Layer 6 of a small transformer language model trained on English Wikipedia (10 layers, counted from 0, width 96).
A neuron's activation on a vector x is ReLU(gate . x + bias) times (in . x + bias), where the dot is the dot product.
The model reads these tokens: " al" "on" "e," " but" " s" "omet" "im" "es" " in" " p" "air" "s" " and" " occ" "as" "ional" "ly" " as" " part" " of" " a" " m" "ix" "ed" " species" " fe" "ed" "ing" " fl"

The vector x that enters this layer's MLP at each token. A number n stands for n times 0.0051.
0 " al": 148 -62 -94 91 146 -26 -99 -59 -32 -168 164 -8 226 63 -157 103 154 -29 -185 123 179 378 -119 -68 50 -101 -84 177 -76 -120 64 38 64 56 -230 -7 44 163 -129 111 -57 88 -134 124 32 -17 -41 -24 -99 242 -117 100 -69 23 -234 -290 -51 213 -269 130 -234 -63 -226 -133 10 83 -87 -243 -201 -62 24 -140 77 88 224 46 38 38 100 92 -50 124 250 64 -79 211 -5 -105 -182 90 -100 -86 -190 -68 -87 -142
1 "on": 128 -23 229 319 62 -94 -89 -194 -78 -111 -101 -155 -39 243 -133 38 9 132 -195 250 -22 146 -236 -34 -87 -61 -77 126 -126 63 142 115 18 82 -135 -139 -46 -132 59 59 10 -26 -3 113 42 -102 -48 -101 -220 74 -194 202 -41 122 -119 -379 -227 127 61 -99 -26 -110 1 176 104 275 -216 79 -177 59 41 58 -5 -11 134 272 112 -37 -27 115 -158 -224 150 86 74 -14 -55 -100 -39 50 4 -69 -211 37 53 -46
2 "e,": 181 -130 -47 119 -67 -181 18 -101 -58 -254 77 -104 -7 156 -111 -194 76 226 -112 299 150 210 -134 23 -46 -38 -150 60 86 65 36 166 -10 10 -282 -129 -174 75 148 200 33 154 -57 200 127 120 -24 -139 -138 275 -19 251 -65 177 -262 -299 -196 77 36 -104 -38 126 -106 -31 -123 -35 -203 -181 -198 69 19 41 12 61 250 156 165 -87 153 -24 -48 -28 -4 -114 -53 85 -39 -87 42 -132 -57 19 -174 5 9 -185
3 " but": 182 31 91 109 -92 -139 -374 160 -47 -114 146 -61 159 164 -100 10 104 255 163 149 98 20 -213 -44 -99 -2 21 -19 -9 -27 162 -39 51 214 -234 -284 -18 127 -12 257 91 116 2 115 4 18 -124 -88 -153 240 -183 95 -30 221 -236 -287 -249 -66 19 -196 -20 -68 97 16 -76 90 -145 -278 -111 89 10 -25 81 12 260 -75 36 -72 87 -43 -173 -50 65 115 130 37 -169 -150 70 -78 -192 84 -77 72 -91 -89
4 " s": 188 86 16 -46 -87 -108 -195 -57 -69 -70 -247 -198 74 344 -105 117 145 219 -189 110 45 59 -241 -266 -169 -117 -71 108 45 141 108 -20 133 0 79 -27 39 -137 -164 238 -87 64 -103 202 50 74 -49 -28 8 157 -169 296 -215 69 -208 33 -220 177 35 -25 -76 39 -178 45 -67 -82 -6 10 -183 193 115 4 -7 -114 21 108 13 -1 -21 106 -148 107 -40 239 97 5 -214 17 170 39 -29 -3 -184 161 -57 -321
5 "omet": -18 39 115 -34 8 42 -110 32 72 60 -105 132 70 134 -98 52 132 197 -210 26 -12 -54 -43 -128 -56 -177 77 -48 -118 94 130 -48 178 180 70 -170 82 0 -13 94 192 19 87 68 80 8 230 -167 -15 213 -253 41 -83 -99 -146 -153 -226 60 -72 142 -107 36 79 -132 -30 -77 -244 -72 -104 41 -285 73 -7 186 229 74 18 -127 110 175 -437 -13 68 -55 116 -11 85 -227 -18 34 105 121 -150 160 -91 -366
6 "im": 162 -138 -211 86 -4 -70 -6 49 -68 -106 -47 15 -118 297 -50 230 -90 127 -42 273 -33 0 -171 -120 75 -52 -61 121 -55 52 139 51 127 24 23 -175 -117 -127 31 -67 -53 182 77 -15 -23 -34 -40 -47 69 196 -84 115 -204 -115 -126 -398 -116 89 220 -202 -23 68 -34 127 19 173 -248 -19 -140 244 -82 69 23 41 26 246 -29 -111 -146 158 -403 52 -72 -21 203 176 71 -150 -54 114 -85 -64 26 154 -52 -172
7 "es": -11 -180 134 -29 11 -118 -81 -177 -54 -257 -41 -169 -118 205 -37 -202 266 253 -142 182 -228 130 -145 -92 -43 -99 27 105 -52 110 16 91 82 151 -82 -172 -226 -112 -52 -1 48 80 42 220 152 37 -63 -163 -222 155 -57 250 -78 -13 -224 -283 -40 45 13 12 11 93 123 73 -9 62 -81 221 -18 183 -67 -139 -68 -30 228 184 90 -29 -140 182 -159 -179 73 205 -16 310 8 -203 -52 -30 13 113 -13 129 30 -168
8 " in": 85 -158 215 -83 -2 6 -134 -77 -9 -182 85 36 145 284 -186 -137 254 180 -179 158 99 285 -139 -103 14 -2 -80 -73 -70 8 53 205 108 2 -183 -365 -85 -28 18 219 107 143 -259 33 -81 -22 -85 -126 -65 130 -200 224 -20 132 -171 -100 -96 36 30 -139 -50 -61 -166 12 -74 -10 -227 57 -206 69 133 -12 -117 8 66 219 6 3 -63 -78 -167 115 98 171 -146 110 -15 -198 140 286 27 47 -153 126 16 -197
9 " p": 148 -3 190 -27 -69 72 -40 109 -77 115 -74 -210 -8 252 -157 240 132 121 -126 164 82 226 -168 -202 -215 -104 17 10 4 234 168 98 194 -76 49 36 -72 -131 117 74 -32 -75 109 71 101 66 29 -92 -94 169 -220 183 2 135 -244 50 -222 283 47 -120 -202 3 -236 -89 -274 -6 -119 -32 -163 176 -53 -71 -111 -66 54 19 -60 -60 -32 -33 -44 121 185 19 5 -56 14 -209 -32 222 -35 -134 -148 58 -53 -304
10 "air": -184 -17 -26 287 27 82 66 -123 -45 -139 -97 13 90 133 -136 142 74 23 -9 156 -40 104 -254 -38 -200 -183 -171 25 -116 14 134 124 74 -194 51 -95 -337 -57 36 114 -23 40 -220 -17 82 66 -12 18 -158 166 -99 189 -94 -58 -94 -214 -95 -84 154 -160 74 89 6 155 -183 250 -58 -59 159 176 100 16 -195 59 26 96 -17 -95 -54 335 -189 -96 233 -64 133 38 101 -357 117 17 -160 46 -239 251 36 -131
11 "s": -43 -181 22 199 19 25 -26 -119 -131 -233 -144 60 0 375 -137 -168 288 104 -115 57 -162 47 -123 173 -36 -87 43 98 -129 134 -23 29 73 -61 -67 -97 -256 -213 85 -63 -56 -71 -195 233 89 -5 -6 -5 -86 182 5 304 -82 177 -315 -215 -120 188 198 6 111 152 52 156 -156 88 -168 70 -36 -49 -82 -84 -219 67 237 12 -81 -53 -53 175 -110 -47 9 133 -10 11 -16 -33 -63 55 -93 90 -76 223 -28 -183
12 " and": 108 -76 83 144 -202 -63 -111 252 -77 -48 126 11 -70 261 -196 -138 202 103 143 61 92 91 -70 -19 -94 -2 -3 56 -8 83 80 75 180 121 -180 -315 -58 11 229 209 95 35 -132 194 -51 57 -164 -119 -142 220 -13 175 7 134 -216 -339 -207 -134 105 -353 88 167 -17 95 -184 -35 -195 -158 66 -52 74 17 -95 -6 145 117 28 3 4 -95 -55 -37 -151 159 -35 34 -58 -332 -27 75 -166 51 -38 126 -176 -80
13 " occ": -66 -32 140 83 -104 111 -27 -32 -107 -153 -245 1 268 305 -234 85 364 123 -127 294 -33 -127 -101 -240 93 -66 140 -12 -46 47 91 -35 2 22 -227 9 -55 53 -6 0 2 -26 -195 -15 -15 -91 -91 43 -64 180 -189 310 35 209 -229 -12 -35 69 3 -33 -178 -72 -254 -9 -164 -239 -136 -95 -193 193 73 118 -135 -43 64 -4 85 -109 -71 266 -118 5 121 156 104 -67 -81 -418 68 76 207 51 42 133 84 -20
14 "as": 222 -216 142 48 -77 0 146 -205 22 -240 -141 26 -60 363 -168 44 380 193 -180 176 27 42 -78 -104 119 -18 32 68 -19 19 183 -155 11 95 -169 -281 -149 -93 -18 58 48 36 47 108 -68 -74 214 -84 -237 180 -148 97 -3 -125 -89 -243 75 107 98 -203 -45 82 -4 317 4 75 -57 101 -233 -46 -208 -172 -54 -103 94 74 25 -72 -43 185 -225 -191 211 109 -55 98 -89 -114 41 -6 -28 14 -47 147 57 -47
15 "ional": 304 -363 262 -1 -45 -92 -92 -120 -59 -54 168 7 -244 206 -80 81 107 201 -180 263 96 133 -199 -261 -69 -29 -148 -47 -241 -49 182 49 188 -86 -142 -317 -214 12 111 277 100 95 -193 24 84 -51 138 -80 36 150 47 109 -156 -91 -50 -278 -35 -19 80 -28 230 41 -175 99 -141 61 14 53 92 -47 -16 -1 -44 93 -50 134 52 -74 -275 196 -149 -144 27 -28 51 66 -207 -58 -31 127 39 63 -49 101 2 -87
16 "ly": 125 -299 55 209 -17 -45 -68 62 -18 -282 104 3 -208 188 -44 35 190 77 117 146 -119 98 -178 13 -216 -109 135 -103 109 -12 60 120 189 81 -236 -224 -184 8 75 157 252 -22 -80 342 16 -9 -24 -233 -74 178 -97 149 -170 -23 -166 -347 19 23 94 -5 85 -15 48 56 -108 189 -163 20 -57 -42 -95 -191 -85 -89 96 -30 26 -88 120 -33 -63 -126 2 172 -110 -20 -43 -170 -45 30 -14 150 -54 101 243 -142
17 " as": 144 -283 2 -140 -31 20 -86 89 26 -115 24 -13 67 258 -157 -110 112 70 -83 131 163 100 -95 -34 21 -106 -50 50 116 -133 175 -72 107 299 -56 -295 -173 -46 21 100 156 3 -216 102 34 -133 -14 -226 -84 175 -85 377 0 230 -166 -333 25 -114 71 -287 148 129 -92 49 -29 -65 -226 73 19 118 210 -176 -30 -15 33 28 52 6 -11 -26 14 -81 149 72 -83 3 -5 -378 -1 -27 7 69 -111 103 110 -132
18 " part": -33 -58 196 209 -39 -182 31 -127 117 -271 -43 35 -49 271 44 -146 27 115 34 213 3 307 -121 -187 -144 -179 -178 -33 -77 -81 210 -156 20 16 -280 75 -199 -3 -120 276 -99 -49 30 52 -62 91 -194 -86 -92 35 -61 43 149 120 55 -220 127 80 234 -224 -108 -127 -138 -61 -260 -188 -35 -28 92 208 61 7 174 -7 -89 126 82 -182 -56 106 -52 40 307 91 4 -177 77 -103 73 201 -145 -11 -183 100 224 -55
19 " of": 176 -144 173 184 -183 -121 27 -69 82 -232 214 -62 -74 392 -129 -51 165 52 -46 128 283 162 -68 91 -21 -49 -31 112 -95 -40 71 68 211 73 -91 -478 -99 -70 78 223 114 -12 -203 -50 -19 -92 -122 30 -148 126 -76 119 -17 150 -170 -317 -32 -9 129 -260 71 75 -275 -100 -111 -40 -77 107 -107 -61 9 68 46 5 145 34 -11 -24 54 -76 -71 -13 -60 166 -114 103 -100 -30 -5 225 -35 -12 -180 -7 1 -56
20 " a": 128 -39 -54 10 -49 -121 -135 -110 114 -142 28 -102 -180 192 -16 216 138 135 -229 46 216 191 14 -115 72 -46 -220 -51 -10 -57 198 -33 250 -20 -98 -273 -105 122 -5 114 145 -36 -143 41 -45 145 36 -150 156 74 -105 404 -10 126 -27 -329 -15 -50 63 27 69 191 -241 210 -115 -103 -182 -103 -318 -67 97 169 132 58 -58 23 1 -132 102 34 -5 -93 17 27 -153 -30 -31 -294 37 5 -61 -5 -50 68 64 -289
21 " m": 339 -164 -122 -44 -299 -49 -163 -28 -113 -48 -213 1 -169 96 -84 7 15 63 -174 185 294 93 -100 -101 -133 -87 -87 38 112 56 99 131 116 107 112 -80 90 -141 -65 -32 -151 -232 9 169 86 -6 54 -134 120 11 -255 144 3 -59 -99 -34 -123 159 154 67 -91 14 -159 166 -5 -19 -191 25 -244 174 68 189 228 79 111 18 -53 -63 -45 3 -237 37 0 149 217 18 25 -93 -10 263 123 -100 -113 134 -61 -338
22 "ix": 87 -219 30 302 -154 -132 -74 -147 -24 -107 51 -157 -124 113 3 173 15 159 -29 268 -99 205 -176 -259 -31 -147 -15 55 55 3 77 241 26 91 68 -38 -204 -14 -65 -1 55 -88 37 16 87 120 -22 -269 104 -102 -207 73 -33 48 -27 -196 61 -36 76 -15 97 152 101 -43 -124 285 -32 -144 -35 165 -96 107 27 158 160 141 -237 -57 -33 -1 -351 -67 -11 45 106 257 56 -114 -70 104 -145 -4 -203 155 -206 -171
23 "ed": -50 -145 104 118 -36 -92 -152 -153 -142 -150 115 -151 -275 119 155 -167 94 61 4 240 -38 205 -128 -13 -129 -75 112 -158 -72 -98 -72 -18 -8 141 181 -208 -218 82 -7 84 97 -65 -145 193 109 -77 138 -1 -63 -129 -105 273 -21 83 -144 -247 -63 74 5 245 114 232 177 -51 -262 207 -234 98 -91 -11 -87 -29 104 87 225 136 -71 -87 -69 -21 -200 20 6 -8 -36 243 120 -172 -108 145 -215 115 -42 210 1 -197
24 " species": -22 -263 76 228 201 -142 -133 -106 -120 -39 137 -120 -287 201 -180 -130 -28 132 -36 259 46 341 -272 -107 -8 -42 82 136 97 -91 71 130 -104 78 -64 -174 -85 47 172 -11 -132 -118 -158 186 113 55 75 -107 117 213 59 97 -115 100 -223 -231 104 -42 44 63 -35 -15 -81 155 -327 7 -119 63 132 75 -57 -273 172 17 223 -109 -79 -169 -219 86 -230 -112 55 155 57 136 -42 -117 32 48 -10 17 11 51 80 -106
25 " fe": 217 -91 149 -5 -1 -107 -32 -198 -12 -73 54 -290 101 297 -161 240 182 65 -88 219 67 107 -125 -143 -146 -23 111 -98 45 137 175 86 -47 21 2 -90 -139 -68 -192 133 -18 9 -98 25 473 -58 -50 -156 25 -37 16 117 -163 81 -360 44 -23 35 136 97 -21 29 -53 69 -220 -82 -130 -29 40 82 29 21 143 18 111 1 -61 -308 -97 304 -160 72 -247 74 1 152 -41 -65 -12 73 161 -84 -21 -4 -257 -122
26 "ed": -48 -261 208 52 17 27 -239 -204 -157 -146 99 -115 -190 286 156 -54 13 106 28 202 7 141 27 -18 -162 -150 49 -127 -60 -10 -10 -252 13 3 54 -193 -203 9 3 236 138 114 -176 173 141 -61 98 -88 -142 23 -140 186 -41 -64 -217 -130 -49 90 1 124 76 121 189 -45 -229 199 -277 98 -43 -25 -106 -16 -48 82 168 156 -141 -89 33 52 -231 -24 66 11 -41 308 54 -224 -35 113 -90 79 67 249 105 -277
27 "ing": -66 -245 158 36 27 52 -153 -115 -198 -179 29 -94 -164 189 104 16 -63 106 -106 240 -22 216 101 1 -173 -134 91 -46 -145 43 -31 -81 149 3 38 -222 -331 -14 196 162 66 20 -194 105 173 -29 146 -55 -269 92 -151 142 19 -23 -231 -354 -59 -6 20 11 110 10 236 79 -105 72 -202 140 125 111 31 23 -64 75 193 90 -60 -27 -100 154 -133 11 -61 135 -114 200 30 -147 -132 228 -54 77 37 135 16 -387
28 " fl": 18 11 78 92 73 149 94 -78 -159 205 -160 -97 -33 72 -121 196 6 179 -62 193 71 7 -227 -273 -378 64 3 -133 118 70 151 -13 -4 -14 9 -138 -46 -25 121 227 33 -20 -88 45 117 117 -60 -135 150 19 77 78 3 -49 -256 -86 2 274 -27 100 -177 -101 -46 -45 -168 55 -222 -108 -28 7 -30 144 168 9 99 38 106 -149 -145 252 -112 120 -124 -20 31 96 -20 -123 35 174 -193 -79 -61 134 -79 -460

Each question shows the input weights of one neuron of the MLP. A number n stands for n times 0.0019.

n193 gate (bias -0.096): 33 127 -18 278 -73 -29 182 81 49 37 -69 61 -151 186 -10 117 -6 34 -129 -101 -111 186 -71 -48 -129 79 -142 37 169 16 6 16 -96 -25 -25 -165 222 54 -46 -130 -181 125 53 136 -21 107 64 -126 -6 -23 -44 -131 33 -56 16 -61 16 -97 222 -86 6 -122 0 0 65 -80 81 -220 160 -125 3 -161 63 116 -16 45 -59 161 -142 55 202 -68 34 61 25 -67 -102 -143 52 -9 -118 121 83 0 117 147
n193 in (bias 0.046): -95 214 -16 61 45 -70 -66 -33 164 -26 147 -77 100 124 23 -20 -279 -94 375 50 -24 151 91 -67 103 -62 -88 137 228 -102 69 -86 17 -174 133 46 30 157 22 -120 -112 -105 56 140 -13 -119 -77 -14 -27 0 -64 -92 -76 307 -134 -40 -89 -7 122 -155 -96 -162 10 138 -20 13 -79 -61 -13 26 0 -7 -23 -82 3 -3 -187 27 -101 -32 84 -10 -46 -74 17 70 7 -219 -62 209 117 -214 -67 -3 73 -7
On which three tokens does it fire most, strongest first? 18 " part", 24 " species", 12 " and"

n126 gate (bias -0.172): 151 -44 202 117 112 -83 -31 -14 71 210 61 -28 20 20 73 183 -220 61 114 -87 110 18 -78 254 7 47 -32 139 -56 206 -188 -193 109 45 149 197 -99 246 -184 61 276 7 31 149 -140 -141 -80 -60 184 -148 -51 -48 171 43 31 -29 -36 11 43 126 -72 45 87 -48 113 -28 -167 57 141 130 -45 10 -253 -131 109 158 24 169 109 -13 112 -18 72 -18 -28 104 -76 -10 3 31 -27 -90 -90 -64 110 -71
n126 in (bias 0.075): 40 -133 -14 -81 -40 -63 -10 55 -132 -7 -62 -137 68 -242 -126 -191 -11 -20 -85 126 14 143 7 32 -59 29 46 -63 137 -31 -10 -38 -53 77 -84 -435 -79 -161 -121 -92 -52 69 124 -102 -121 192 -57 -128 -98 166 -37 -189 -97 -61 27 -67 -93 61 -263 334 -69 -48 -123 -45 146 70 3 75 -69 -203 -24 -49 -3 -11 -127 67 148 71 64 -7 -166 -251 3 32 -173 -178 73 -48 81 28 -24 -133 -119 111 -94 -14
On which three tokens does it fire most, strongest first? 1 "on", 26 "ed", 23 "ed"

n71 gate (bias -0.104): -66 -46 -146 -35 125 -36 6 55 160 16 -52 -36 -30 46 -75 53 -31 -108 78 -47 -69 29 -41 126 119 -46 -105 76 120 -39 -33 -127 138 95 -58 3 -88 -125 54 -41 3 -123 90 155 -3 34 91 -127 -92 229 -21 -104 60 9 -128 -38 -74 139 -12 42 163 -88 -78 -16 9 157 -68 -14 -22 209 119 -30 124 -128 138 186 41 -23 110 11 39 -51 8 3 77 22 95 112 103 -30 8 140 226 3 -133 -109
n71 in (bias -0.021): -49 -55 86 -27 -42 139 -8 81 76 -122 -112 26 -152 -150 242 -150 -37 19 -39 9 -38 53 -78 -286 -198 154 -64 51 -54 82 -50 -51 -92 -88 20 -95 53 -88 25 -14 17 124 -50 25 -3 -15 -96 75 -142 -55 -48 3 -200 -24 -154 126 29 -23 18 9 76 59 17 -65 -49 -89 -3 113 144 141 -43 -48 22 142 104 35 42 17 -64 -47 -84 38 76 29 0 91 6 -137 69 -181 234 17 174 50 26 82
Which token does this neuron like most? 7 "es"

n196 gate (bias -0.066): 323 -122 160 96 -123 -71 106 74 158 -49 -134 155 3 24 75 -182 145 -143 -111 129 48 -33 -42 86 89 108 65 -15 -288 127 14 103 62 129 -107 -74 -64 29 -103 -185 25 71 349 45 35 179 38 -113 -90 62 34 -113 -66 0 116 -33 81 84 19 148 74 -202 -158 25 99 25 88 99 -160 -39 -114 -29 265 182 83 -171 95 7 40 107 163 15 -14 -254 -53 -43 -25 137 14 50 -179 25 151 -99 18 -29
n196 in (bias -0.033): -87 -141 -264 88 -74 -28 -164 270 -65 -3 -42 -78 89 -86 46 109 89 38 151 42 -174 221 66 -21 14 -106 -54 -60 415 24 -45 -81 61 -350 201 180 28 -35 34 -69 104 52 -10 -72 99 47 -62 -93 -78 168 -52 164 -40 73 139 62 196 7 37 -185 -35 -147 82 -157 -155 92 132 101 -158 -119 -7 11 -31 -166 -21 32 -14 40 68 -82 -251 -4 14 43 18 -25 18 142 45 109 66 110 88 -40 -46 -113
Which token does this neuron like most? 16 "ly"

n253 gate (bias -0.123): -40 -224 73 6 27 -3 55 100 111 -154 -39 231 -76 154 203 65 0 25 -44 -118 -47 7 -148 -99 -36 99 130 -17 -188 -107 -26 -150 126 -7 -26 84 -184 3 95 -83 139 -65 132 86 41 -67 51 53 -30 -123 -181 -194 78 -88 -84 -136 158 -57 -106 -23 -110 16 -125 -58 -94 92 -6 -60 -29 36 7 10 -91 221 -182 77 -103 113 43 -48 -13 -3 -6 0 -156 338 98 -203 153 -134 -67 -69 92 24 -147 -108
n253 in (bias -0.001): -52 7 -23 -36 -79 131 -354 -20 -145 57 95 -180 50 138 -55 -147 -205 -211 -70 79 -25 0 104 86 -3 128 -59 -156 -148 37 -81 51 -125 182 45 -68 -92 121 -89 0 74 -14 146 -37 30 -11 7 -42 58 -17 -18 -24 28 -43 88 -51 -212 32 -122 0 -82 167 -273 34 207 -66 -34 -11 -38 126 -10 -51 -75 28 -174 91 -102 -126 136 -20 -56 -42 -112 293 51 255 -55 -64 -134 -48 50 93 -258 -244 44 -103
On which two tokens does it fire most, strongest first? 26 "ed", 27 "ing"

n98 gate (bias -0.092): 122 -115 0 129 14 -39 32 -148 17 77 -132 -288 48 -67 -10 -75 -53 -105 29 -177 -37 -182 -113 264 39 -34 30 -235 30 -156 -71 29 -17 -115 -125 132 87 66 73 -35 19 -39 45 192 73 -94 41 -120 -53 43 31 19 -125 109 0 -39 -37 -148 -158 152 133 -218 -231 -71 64 -26 -107 -234 114 32 95 131 3 -84 133 -3 -78 197 -160 -117 57 88 114 -60 -65 -13 -125 142 -22 -127 42 184 59 57 16 61
n98 in (bias -0.002): 31 -91 -229 -165 140 155 -52 -4 -13 -127 116 279 135 239 -318 -69 -78 28 182 -69 -255 -84 88 -4 65 0 17 -13 37 153 -36 154 169 -29 16 -144 60 41 314 274 124 -80 124 143 -16 -8 16 -129 163 -17 -35 24 109 51 280 -60 -29 -96 234 -25 -28 97 -16 -101 -92 12 56 67 65 0 73 -81 -310 -21 -309 178 322 -50 -29 130 -33 -80 -12 0 142 143 20 52 -337 40 40 29 -25 -46 -268 -55
Which token does this neuron like most? 16 "ly"

n130 gate (bias -0.165): 230 84 60 176 194 97 -181 -44 -167 132 98 7 342 -220 -166 41 279 -34 7 -7 -89 25 41 -17 58 -129 112 0 -180 215 61 -189 -147 48 -69 -64 -41 80 -160 -91 122 -136 99 51 -30 46 40 130 -55 4 -33 -75 -53 50 -3 99 11 -18 206 91 68 -3 -76 181 -53 -76 3 -152 24 119 110 76 55 -28 -21 -42 72 4 105 53 -175 117 102 -147 17 149 0 44 118 -93 -54 -17 -104 -71 -83 320
n130 in (bias -0.002): -38 -301 -171 -131 161 -187 18 85 -85 77 -25 -91 -140 35 -155 104 7 73 -52 -147 170 118 -46 -126 -107 265 175 -178 -76 -110 32 -129 33 -130 29 -85 -78 155 73 -88 124 -11 156 98 -139 -99 -14 176 -198 135 110 -28 -111 287 -134 -109 7 114 109 54 -178 110 112 -53 0 -72 -46 99 54 28 201 -97 92 -51 -255 88 43 48 -113 -198 -117 -166 21 62 -168 112 -169 14 7 32 -102 47 -97 -115 50 -96
On which three tokens does it fire most, strongest first? 3 " but", 0 " al", 14 "as"

n54 gate (bias -0.149): 202 141 93 33 26 -46 -85 -39 117 153 -48 -121 90 -60 -28 12 -118 -57 27 -132 9 -133 -78 31 -135 -19 100 104 108 -49 -170 -101 12 74 -68 -54 210 160 30 -90 88 15 85 39 -205 56 -71 3 49 -122 140 258 57 41 175 111 -13 63 -61 -47 -27 -94 -195 70 13 -87 -70 -35 137 167 -335 74 112 60 -53 69 -9 -53 -153 107 -28 -19 76 -62 -107 -99 -31 69 -33 37 60 77 -173 28 6 51
n54 in (bias 0.088): -223 64 -250 -154 -166 46 -23 35 87 -10 54 168 133 80 7 -36 -3 124 47 156 -57 50 6 -92 -139 325 -80 -93 13 42 -32 -71 136 -88 -20 38 -16 62 110 -105 87 180 -35 -54 19 -176 -22 20 49 23 -179 -61 296 159 -58 -159 64 -10 -3 -177 -184 -177 -66 -200 -83 46 -16 -67 71 154 -78 -7 -32 93 152 -149 23 -50 -10 -101 3 -54 -6 0 -13 7 144 19 -70 -94 -32 -245 -78 -37 42 -124
On which three tokens does it fire most, strongest first? 28 " fl", 18 " part", 5 "omet"

n72 gate (bias -0.148): 42 15 -18 226 53 -3 -28 -40 -33 161 125 54 -83 -158 41 19 -32 31 43 -63 147 153 109 143 167 36 -58 114 239 333 -3 -79 106 -48 51 -31 -166 229 64 -108 -100 56 103 12 -55 3 172 -113 19 103 -81 -34 -20 -89 -12 15 42 -146 -43 112 -82 63 64 -91 23 -64 9 -78 189 169 -57 -89 16 100 -6 135 -47 -97 -35 187 125 42 166 -3 198 140 38 90 86 -32 -68 54 -48 166 158 -49
n72 in (bias 0.034): -168 102 -48 -6 51 46 49 90 -228 51 10 -155 -181 45 -3 -75 13 -83 63 -13 -245 -24 10 -165 -49 -102 -3 -31 49 -143 -77 42 -70 56 196 -154 -97 16 66 -201 -6 -19 -74 -35 54 10 136 -37 7 -153 -118 100 -81 207 -260 187 104 91 17 -16 -39 -120 -33 -84 -60 -122 19 -87 -153 68 141 -216 187 -113 -53 -123 -197 -63 -63 -76 0 -51 -81 146 -156 7 52 29 -51 -20 -282 -69 -141 -71 -29 54
Which token does this neuron like most? 24 " species"

n129 gate (bias -0.057): -131 114 104 -63 104 -214 150 214 174 172 109 42 13 240 -83 237 -56 -13 40 -90 -35 142 17 -104 -62 154 -67 -11 17 -44 75 7 175 -24 -142 -102 68 -42 63 -121 109 -150 126 10 -70 -14 144 -155 190 -14 -55 55 -7 14 20 0 142 -78 4 -49 -24 38 -118 89 145 -90 -153 -35 79 -123 -166 -107 20 137 -87 91 -218 28 7 150 -217 60 -208 112 -96 -31 -197 -3 175 55 74 -156 -211 28 -186 85
n129 in (bias -0.023): 37 -7 -3 140 18 -117 4 -56 164 -28 -122 68 -28 -66 249 74 -204 -69 28 25 -36 -7 52 7 131 -111 76 11 325 242 38 -14 97 -228 -28 119 42 32 -127 170 63 -25 -133 31 89 -203 -7 18 -128 119 -132 77 -26 -4 -251 -128 -84 -258 111 -93 -84 -25 -50 -14 -58 -143 210 -109 -155 102 284 21 -147 83 14 -50 84 -112 231 31 -47 168 154 54 11 4 -188 80 211 -7 3 61 132 172 74 18
On which three tokens does it fire most, strongest first? 20 " a", 4 " s", 25 " fe"

n147 gate (bias -0.143): 19 -62 -142 -192 87 -37 -39 -59 -20 -45 -91 -225 94 117 240 113 118 13 106 -37 48 -7 121 -50 -10 -45 78 -35 70 -62 59 7 169 -213 -133 91 -13 -37 -176 130 75 -98 -85 -65 29 -51 125 -74 -73 -135 -77 13 147 -31 -101 34 184 -34 52 -235 -280 -132 -57 79 190 -147 23 -34 36 56 3 -20 -75 -125 -7 -132 72 71 -118 203 108 133 30 -286 -59 -57 -150 46 -132 -152 16 10 217 38 66 99
n147 in (bias -0.008): -16 -62 -23 52 367 23 -143 -119 -183 20 -155 -91 33 171 225 187 139 0 143 67 -69 -59 -13 -88 -27 -129 184 -120 -24 10 69 -77 -116 57 -188 73 70 -57 91 170 3 0 30 85 84 89 120 0 -171 -177 235 -199 42 -209 46 -19 -52 -41 70 -54 13 33 -172 -27 62 20 40 110 7 -172 84 151 -146 -17 65 20 123 99 -177 -156 14 -55 70 -58 13 -54 158 -30 59 20 -26 -317 -44 55 -43 -10
On which three tokens does it fire most, strongest first? 14 "as", 18 " part", 25 " fe"

n172 gate (bias -0.080): 139 -20 -74 -68 -86 18 44 20 48 -72 43 -65 -3 -129 109 -280 -33 -48 -85 32 42 75 29 -27 -9 46 -21 28 -94 -96 26 76 24 -97 18 52 133 -12 57 -46 107 -3 -110 -123 210 -9 20 -63 79 -65 22 104 -100 30 -233 176 12 102 -52 -71 -221 -23 -24 -90 -39 -71 -127 192 93 -49 -47 -193 78 141 -6 244 84 75 -15 -184 149 166 17 -42 93 197 18 -12 54 6 95 3 106 27 44 100
n172 in (bias -0.020): 60 -58 -58 102 177 63 201 13 147 -84 56 -117 55 -153 47 -43 -205 -285 -35 -17 0 14 0 -157 -46 14 -30 -14 63 247 85 -30 -61 -246 50 127 -72 -60 51 -188 -13 46 -154 -65 13 -61 -32 -98 53 47 -299 148 51 -127 -49 -159 38 -41 167 7 -152 -46 -30 59 -75 -74 -226 234 122 -204 103 -172 144 -47 148 -37 49 -71 -51 -174 -34 24 66 -125 73 157 -73 55 65 73 75 27 -20 -34 30 31
Which token does this neuron like most? 24 " species"

n118 gate (bias -0.080): -137 193 -104 107 207 -50 113 -33 -41 -56 152 -92 -29 92 -37 -184 -20 206 -95 50 14 66 59 -91 -17 3 150 205 -81 -103 -13 44 -95 -17 -81 36 53 10 75 -147 192 119 93 46 -243 17 195 -14 -232 -58 -68 -189 -7 -73 -23 170 -245 76 -155 -213 -10 -60 -41 -47 117 -54 113 -86 -30 76 87 111 76 17 24 136 -126 72 106 -7 82 246 -100 14 -50 125 -91 66 -111 114 -79 -132 -64 232 -90 24
n118 in (bias -0.017): -35 -43 -65 -58 -45 77 10 -129 -76 46 20 149 69 56 225 -10 31 -108 -10 -54 41 -176 7 -135 -107 17 -242 -67 175 -103 -56 70 -24 -27 -225 -59 -99 47 217 49 146 99 122 108 -146 68 263 41 -104 10 107 -56 62 -160 43 87 -34 65 -18 3 -73 96 -14 -123 -45 -14 -102 144 73 -3 -252 3 -93 233 -136 150 -172 3 -92 -94 163 -7 -193 126 -113 54 -141 -148 -78 123 -102 -67 -236 -83 23 -131
Which token does this neuron like most? 8 " in"

n116 gate (bias -0.145): 170 32 -67 -10 52 -26 -26 0 214 -45 -123 -27 74 90 -46 118 -160 39 -247 13 221 -58 16 183 105 -65 37 251 0 26 -88 -115 -111 -33 -50 117 82 -93 -105 -139 228 -150 156 122 105 199 -147 -131 -116 -7 10 13 -170 -79 -10 237 31 -27 -117 -40 -7 98 10 13 135 -96 163 -186 82 98 -119 -49 -46 44 -77 -44 111 -13 -107 58 27 -54 157 -7 -197 129 -106 -65 -48 -118 81 -3 119 -17 -168 -116
n116 in (bias 0.080): -101 -37 192 293 32 -164 -298 90 16 63 97 -65 -122 86 30 -277 -58 0 4 -183 -125 -23 153 -31 -144 -95 116 52 -31 109 -45 23 8 72 -171 -123 143 217 158 7 127 45 157 97 184 -109 -55 -70 53 31 -206 -233 -177 -24 22 42 4 8 -4 130 45 19 15 -143 -210 138 56 -175 -117 -75 194 -114 34 279 -12 31 -45 27 66 162 -93 -133 94 -50 250 -252 -80 -120 237 45 -164 -115 8 -149 57 -47
On which token does it fire most, and how strongly? 5 "omet", at about 1.2